Layer 7 of a small transformer language model trained on English Wikipedia (14 layers, counted from 0, width 96).
A neuron's activation on a vector x is ReLU(gate . x) times (in . x), where the dot is the dot product.
The model reads these tokens: " 180" " |" "\n" "|" " 6" " |" " Mar" "z" "ena" " Kar"

The vector x that enters this layer's MLP at each token. A number n stands for n times 0.031.
0 " 180": -8 -13 93 -3 8 -32 -35 -2 20 -46 -6 -27 10 -15 23 -28 32 18 21 24 38 22 25 5 60 11 32 -9 7 10 -19 53 29 -2 -12 -13 12 4 -71 27 -28 10 38 -7 -54 -2 17 27 1 31 -23 19 3 28 13 -9 -12 -6 16 -14 -18 -16 -26 37 8 -26 33 27 -7 9 17 -7 43 -7 -25 -10 -11 17 -1 4 21 -32 -16 -39 49 -8 16 3 -47 -15 11 -37 -14 26 -13 32
1 " |": -7 -27 76 3 21 -14 -22 4 14 -17 -2 -50 18 -22 9 -49 24 -5 -14 39 28 4 2 -18 49 -6 16 -17 19 9 -39 27 7 -1 -2 -22 -2 -24 -51 5 4 15 53 -11 -78 -19 39 -6 16 28 -15 -5 20 37 20 2 -20 -6 15 -19 -42 7 -50 26 30 -25 6 14 6 1 6 -21 30 -66 -17 7 -12 10 -11 6 17 -9 -12 0 52 -10 9 -8 -26 9 -9 -47 -7 16 8 25
2 "\n": 12 8 6 -3 -2 -23 -31 1 -6 -13 -11 -17 5 -22 21 -14 5 -9 2 39 20 26 -11 -9 37 24 10 -13 37 -39 -29 4 -2 29 1 16 3 -43 -22 -21 24 22 17 10 -59 -18 46 48 27 -12 62 -29 -2 3 12 16 -12 15 -4 14 -18 0 12 -1 43 -3 33 30 -27 -8 -19 -30 -10 -53 48 -60 -26 5 -36 -3 30 -18 -14 -8 14 15 -14 14 -18 -79 -21 -21 -50 3 29 -17
3 "|": -16 -9 29 8 -12 -2 -37 37 31 9 9 -27 5 -2 -14 -24 10 -43 -11 35 -9 15 -29 -40 54 29 -7 18 3 4 -29 29 1 -21 -12 9 -13 -39 2 -17 -30 -1 25 -24 -66 -18 6 -10 32 16 8 -34 -10 55 45 23 -43 7 5 0 -5 42 -2 -17 7 -37 -28 -8 -16 -8 -34 11 -11 -78 23 -5 -23 36 -23 27 11 -34 24 31 3 15 -34 -14 -34 -15 -6 14 -18 -16 13 31
4 " 6": 17 10 16 -35 16 23 9 -12 14 8 6 -1 -14 0 -47 7 0 -59 7 26 -48 39 -10 1 56 9 -12 -10 -23 -34 11 51 -5 -7 -16 44 -41 -4 14 -38 -26 11 5 -49 -54 -19 37 -23 24 -20 22 -43 -26 23 11 38 -5 10 8 55 -7 -1 26 -16 21 -36 12 0 -10 -14 -20 0 -14 -33 0 -29 33 6 -15 43 26 -21 11 10 -19 12 -28 -24 -43 -47 -2 3 -12 -18 -9 42
5 " |": 2 25 10 -18 -40 -3 -10 1 -1 14 -14 -2 -26 -20 -25 4 8 -14 -23 22 -49 29 -33 -38 38 0 -16 23 -24 -14 -21 7 -14 -37 -8 13 -34 -1 -4 -5 -2 -12 34 -46 -65 20 11 -25 29 8 31 -39 -2 35 44 35 -5 -4 35 35 -15 -6 -4 -38 1 -55 -22 -6 -16 -26 -3 7 12 -83 16 14 9 -5 -2 48 21 -15 21 23 -30 6 -4 -26 -43 -10 -8 2 4 -32 11 21
6 " Mar": 4 13 12 -44 -13 22 29 25 -9 -15 -40 13 -14 -8 -27 23 -6 -32 12 26 -27 63 -11 -17 -8 -24 -21 -8 -70 -21 -24 4 -31 14 -14 42 -14 10 0 -15 -16 -4 23 -49 -21 9 -19 16 16 -24 10 -30 -56 1 64 4 -11 -18 6 16 -26 -28 20 15 23 -44 -2 -20 -6 13 -47 -23 -2 -61 37 -16 -5 -21 -1 5 27 14 5 -4 22 -2 33 10 -40 -32 -27 -29 -42 -21 15 13
7 "z": -3 -13 -31 -19 18 -14 48 -4 -22 -26 -14 -27 -22 -9 -5 7 -7 -13 -11 13 -48 -2 -15 -1 0 -4 2 -8 -57 -17 -12 -11 -37 42 -13 53 8 57 -22 15 33 30 50 15 -44 -18 5 -27 0 13 42 -29 -50 3 16 19 -2 -17 10 15 -12 -58 30 -23 1 -7 -50 -3 -16 -27 -30 -21 35 -30 24 23 28 -8 -24 -43 1 15 5 29 -1 -14 20 28 -19 2 -5 -4 -27 38 18 -18
8 "ena": 7 14 2 11 29 -3 -1 2 -4 20 7 17 -15 -45 -50 -15 -10 -2 -5 32 22 13 10 -17 27 -10 14 -3 -29 2 18 22 -42 12 6 55 28 67 20 18 35 -13 24 -15 -54 -43 24 -31 37 6 25 -35 0 4 39 -24 0 -16 30 14 -22 8 12 -2 -11 -7 -38 17 -35 -12 -25 -29 -13 -53 79 15 -12 9 -26 -11 -4 -14 30 -12 22 13 7 31 14 -21 5 -6 -9 -24 5 -36
9 " Kar": -21 24 13 -34 5 0 38 18 5 17 -31 4 0 4 -48 9 -8 -32 -11 43 -12 -9 -26 -27 -15 0 7 4 -15 22 1 54 -57 20 8 52 22 30 9 6 -11 -3 4 -30 -21 -20 -38 -6 6 25 -7 -66 -61 -28 13 1 2 -49 41 -3 -49 13 21 19 16 12 -22 -23 14 17 -52 -46 -23 -32 31 -11 -23 -10 -17 -6 -24 30 -10 -5 7 35 21 37 5 -36 5 -20 -49 -3 23 13

Each question shows the input weights of one neuron of the MLP. A number n stands for n times 0.0039.

n50 gate: 21 -26 -1 20 10 -26 15 24 -13 24 -56 8 16 20 -28 16 2 18 -67 -26 4 7 -47 20 20 20 42 23 13 -27 -25 7 27 -2 -4 -37 8 14 12 -17 -5 -6 13 -5 -6 9 -43 10 19 28 0 21 10 -7 59 -7 24 3 16 10 57 -10 19 8 16 34 25 38 15 50 10 -17 7 36 35 2 39 12 11 -46 23 5 -11 -20 -64 12 -4 25 -60 -9 -31 -1 5 1 -7 26
n50 in: 17 12 -29 -10 -12 -9 -7 7 25 -29 3 44 32 -28 -43 15 -26 35 7 -57 -27 17 -34 22 26 -2 -33 33 -8 -17 3 47 34 -14 31 -19 55 13 -1 -14 5 -33 49 43 -33 -12 -36 -19 17 -17 -3 36 -12 -5 29 7 1 -45 23 -18 10 4 -22 -3 -20 11 -42 8 46 59 -1 29 15 -1 8 -4 61 15 44 -8 16 14 -28 5 -20 -3 12 19 -30 17 -9 -9 32 49 25 14
It fires most on token 0 " 180"

n246 gate: -21 -26 27 47 20 -25 -38 -2 56 -39 -5 -32 -27 2 23 -18 25 2 -19 -2 26 26 8 10 14 3 33 20 11 16 -25 43 6 -3 39 -13 37 17 -44 6 -26 27 37 -30 -36 5 -8 7 11 -6 -19 9 -1 44 -3 4 -27 12 -36 -1 -5 9 -61 29 -2 -41 -1 24 25 15 -14 -31 37 -13 4 6 -27 -16 -22 15 16 -15 -3 -31 36 17 -31 1 -18 -22 -18 -20 -7 -1 -14 20
n246 in: -7 -31 34 15 0 -61 -11 -19 21 -35 -16 -24 -1 21 7 9 -9 -11 -44 -2 20 37 32 -15 30 11 31 11 -13 13 -8 -4 -6 -19 26 2 17 -43 -29 -36 -11 -17 -8 -12 -62 4 18 18 -26 4 -42 -8 14 19 22 -2 -11 15 6 -16 -12 4 -25 24 20 -9 37 -5 -27 11 9 -4 -2 8 -18 17 -22 12 -17 -9 6 -14 -5 -24 11 25 -13 -53 -12 9 0 -25 16 44 4 62
Its three highest activations, in order, are on tokens 0 " 180", 1 " |", 3 "|"

n236 gate: -17 11 -19 -5 -35 3 -5 20 -33 -17 -4 21 35 35 8 -8 26 9 -12 -5 3 34 40 1 -36 -11 -17 -12 27 34 28 5 -30 23 0 9 -16 -14 -23 7 -10 -34 -8 19 32 10 -20 -6 22 15 -13 25 10 13 -51 7 26 9 5 47 22 -34 -3 -16 29 36 3 -33 5 -50 -1 49 37 -57 2 -11 -2 10 16 15 22 16 13 -20 -45 2 -55 10 14 -26 -25 -6 43 -8 17 32
n236 in: 16 8 30 -51 -2 -34 -3 2 -41 -3 2 13 6 -26 -28 -10 -12 -11 31 -49 1 -49 14 38 0 -46 18 -13 12 -36 -9 21 -9 -27 -11 4 -17 -12 -13 -15 21 -20 0 -35 9 36 11 -38 25 1 -22 34 -32 -2 -32 -3 -23 27 -5 46 16 29 8 -6 14 4 -14 -30 -33 -11 28 10 13 11 2 -9 -3 -12 6 -36 26 -8 28 4 -11 -8 13 -8 20 47 -35 0 11 -16 -4 31
On which token does it fire most, and how strongly? 5 " |", at about 0.034

n207 gate: 10 -18 26 25 -37 -13 7 10 -5 -42 -5 -8 -6 15 11 -41 -41 5 -38 42 -6 26 -36 12 -2 -43 24 0 23 -13 -13 19 -10 -30 -2 -11 4 11 -10 15 -13 20 -54 4 -14 -14 -15 -6 -15 -7 -26 5 -33 31 -21 -32 22 1 -39 17 20 -52 20 -10 8 -15 -9 -34 -35 -10 21 -27 3 64 2 62 33 23 5 -26 -27 19 0 -16 -8 27 -33 -4 -22 14 0 15 -49 42 23 8
n207 in: 24 -17 -16 42 3 30 32 -24 0 48 12 25 7 16 20 -10 27 -25 16 48 46 -37 -23 -13 4 -9 6 -6 14 -7 -12 14 -17 -11 -6 -18 -3 0 -44 -40 -14 3 1 1 3 -49 23 19 -3 -22 -2 52 2 -13 19 -35 -15 -40 4 -4 -11 -13 -12 18 -10 -1 13 -16 7 5 7 30 22 -23 42 -6 -1 8 14 21 32 -4 2 -12 -20 -28 -12 -56 -9 -38 -20 -45 46 18 -23 13
It fires most on token 0 " 180"

n85 gate: 53 11 30 3 -17 -3 -29 -29 7 26 10 -18 41 -16 -10 -32 11 6 -21 -69 -13 16 -5 -53 36 -8 28 -12 19 17 -8 28 -1 4 -1 32 61 -23 -6 5 -3 15 22 43 30 -10 -12 -34 6 20 -22 0 3 1 -33 30 13 -29 -63 47 20 -20 -42 12 31 -7 -18 21 25 -31 3 27 -5 42 2 5 -17 22 10 20 14 -6 -6 -10 -11 5 -29 -29 4 -16 0 21 -32 4 -3 -2
n85 in: 51 17 -30 2 58 -5 7 24 -13 -17 17 -24 -16 -18 3 -41 -8 -41 10 8 -15 4 21 -31 20 -3 7 -25 -41 10 14 -30 24 32 13 42 0 6 16 -23 -10 -3 -39 -3 -1 -14 -5 -7 -5 -10 -1 -7 -21 -31 -7 1 2 15 19 31 15 46 8 26 26 1 21 -8 -24 33 8 6 54 41 -34 -61 4 -61 -20 -1 15 -45 -18 18 20 3 -73 19 6 22 9 5 23 25 28 -23
It fires most on token 4 " 6"

n70 gate: 17 15 -3 27 3 5 -18 -27 26 -10 -8 8 -36 -28 5 8 -12 28 -9 -17 -19 0 -23 21 13 -16 0 -11 -23 15 18 7 -36 -10 30 -5 34 21 -9 11 -22 23 -22 29 -14 22 -12 -29 -15 -28 20 -27 27 22 6 -4 7 5 -26 -17 12 17 -9 -13 -20 -2 -5 -24 -29 12 33 28 -16 3 38 -24 1 -1 -21 -6 -15 -4 -1 9 13 -6 27 18 -26 10 44 0 40 -14 -53 -22
n70 in: -10 48 2 33 1 -15 0 14 45 10 -9 14 22 17 1 -15 -5 18 19 5 13 13 -19 -5 -4 -26 2 -31 5 -42 25 41 1 -20 15 5 13 13 -26 -28 -12 24 -22 11 12 -16 41 12 15 -4 -27 -24 -3 -49 -1 12 -6 46 -29 21 27 2 -11 -33 -22 -6 17 7 -20 -13 -29 -3 -25 -4 8 28 -7 20 19 -4 -44 23 7 7 37 15 22 3 -8 16 24 11 32 -13 29 -13
On which token does it fire most, and how strongly? 8 "ena", at about 0.47

n128 gate: 12 -10 31 15 -14 -18 -45 12 -6 21 5 10 -8 4 30 15 -2 5 -11 31 -21 -26 -12 17 20 -49 -30 -13 19 30 -4 22 -3 18 -12 -32 13 0 15 15 -5 -3 -11 20 0 -4 -29 -21 -31 -28 24 3 -24 -23 -5 11 -14 22 -13 43 -10 19 -8 16 -4 -19 8 -1 -18 44 -4 33 -30 11 -23 -17 7 -6 -19 -34 19 21 -16 37 -18 -6 -13 11 -1 -53 48 4 28 14 14 -12
n128 in: 10 -27 -29 11 9 12 -24 6 -44 17 4 -6 -18 -16 36 28 5 -20 -15 17 -4 26 -22 -31 -8 3 -6 14 4 1 29 -22 -57 14 26 25 -5 4 4 -21 17 -2 2 -7 -21 -30 7 6 41 -10 5 -14 -20 -34 -6 -10 16 -10 -6 -15 33 3 -8 5 13 -7 2 13 -16 -2 19 -30 19 -8 6 10 2 -27 11 28 11 -20 20 15 -17 -1 -18 17 -13 -5 24 -6 9 45 -7 -3
On which token does it fire most, and how strongly? 2 "\n", at about 0.24

n61 gate: -14 -6 7 14 14 2 -8 22 -2 -6 31 -4 -7 0 12 -16 14 -1 -6 9 -8 8 -24 -13 13 32 2 -4 -3 -12 -1 18 -20 27 4 -8 -3 35 35 -2 -6 -21 -10 22 6 44 -6 17 18 -43 -1 1 3 29 9 18 5 30 -15 2 14 8 -3 -29 21 -26 8 -27 -4 -7 -44 5 -35 1 24 -1 20 21 2 8 15 3 14 -32 5 -29 6 13 -22 -14 -14 -5 -30 -52 -5 -31
n61 in: -12 -4 10 23 -25 30 -5 50 45 -24 34 -5 -37 -2 -3 -14 31 25 11 14 14 -8 6 27 -26 12 -7 -17 -15 26 0 -19 -1 -22 4 24 3 4 13 -25 -7 7 26 18 -11 6 -11 -33 0 -16 -9 13 -3 15 5 3 22 -7 -22 -9 -43 -24 -29 3 -9 -26 42 -2 7 -10 10 -28 -1 -10 7 -1 -23 -22 21 2 44 11 26 -1 11 -20 -9 -27 6 -15 -13 3 -21 -27 2 -42
On which token does it fire most, and how strongly? 6 " Mar", at about 0.72

n221 gate: -35 13 -10 11 -58 -24 -5 14 -63 -32 -21 15 -17 -19 13 2 16 -56 -1 -1 31 5 10 37 -37 -26 22 -5 -18 -2 -17 -34 14 19 -4 -1 -8 9 22 1 -11 0 -6 -44 -18 -9 -32 -55 20 -10 0 -29 28 -14 24 13 12 31 -7 -25 34 -10 35 -3 6 2 -9 -15 21 -28 0 -21 42 8 -31 25 -16 0 -20 24 -5 9 -11 -21 -6 30 24 18 10 11 14 -26 6 -1 7 -3
n221 in: -27 -13 30 -48 -10 0 15 20 10 -3 -82 22 2 -5 -5 -15 -18 10 -22 -25 -4 64 7 5 14 -34 41 14 -12 8 7 12 17 20 5 11 -17 -49 -15 16 33 14 53 11 9 8 -17 -35 -4 1 -36 -9 -9 -35 15 19 9 25 -7 -4 18 36 8 41 -24 -13 -3 38 19 -25 4 49 -15 14 16 -19 24 24 13 -8 -8 -15 15 16 -11 25 27 -12 14 -20 19 -5 -1 -29 13 -6
It fires most on token 6 " Mar"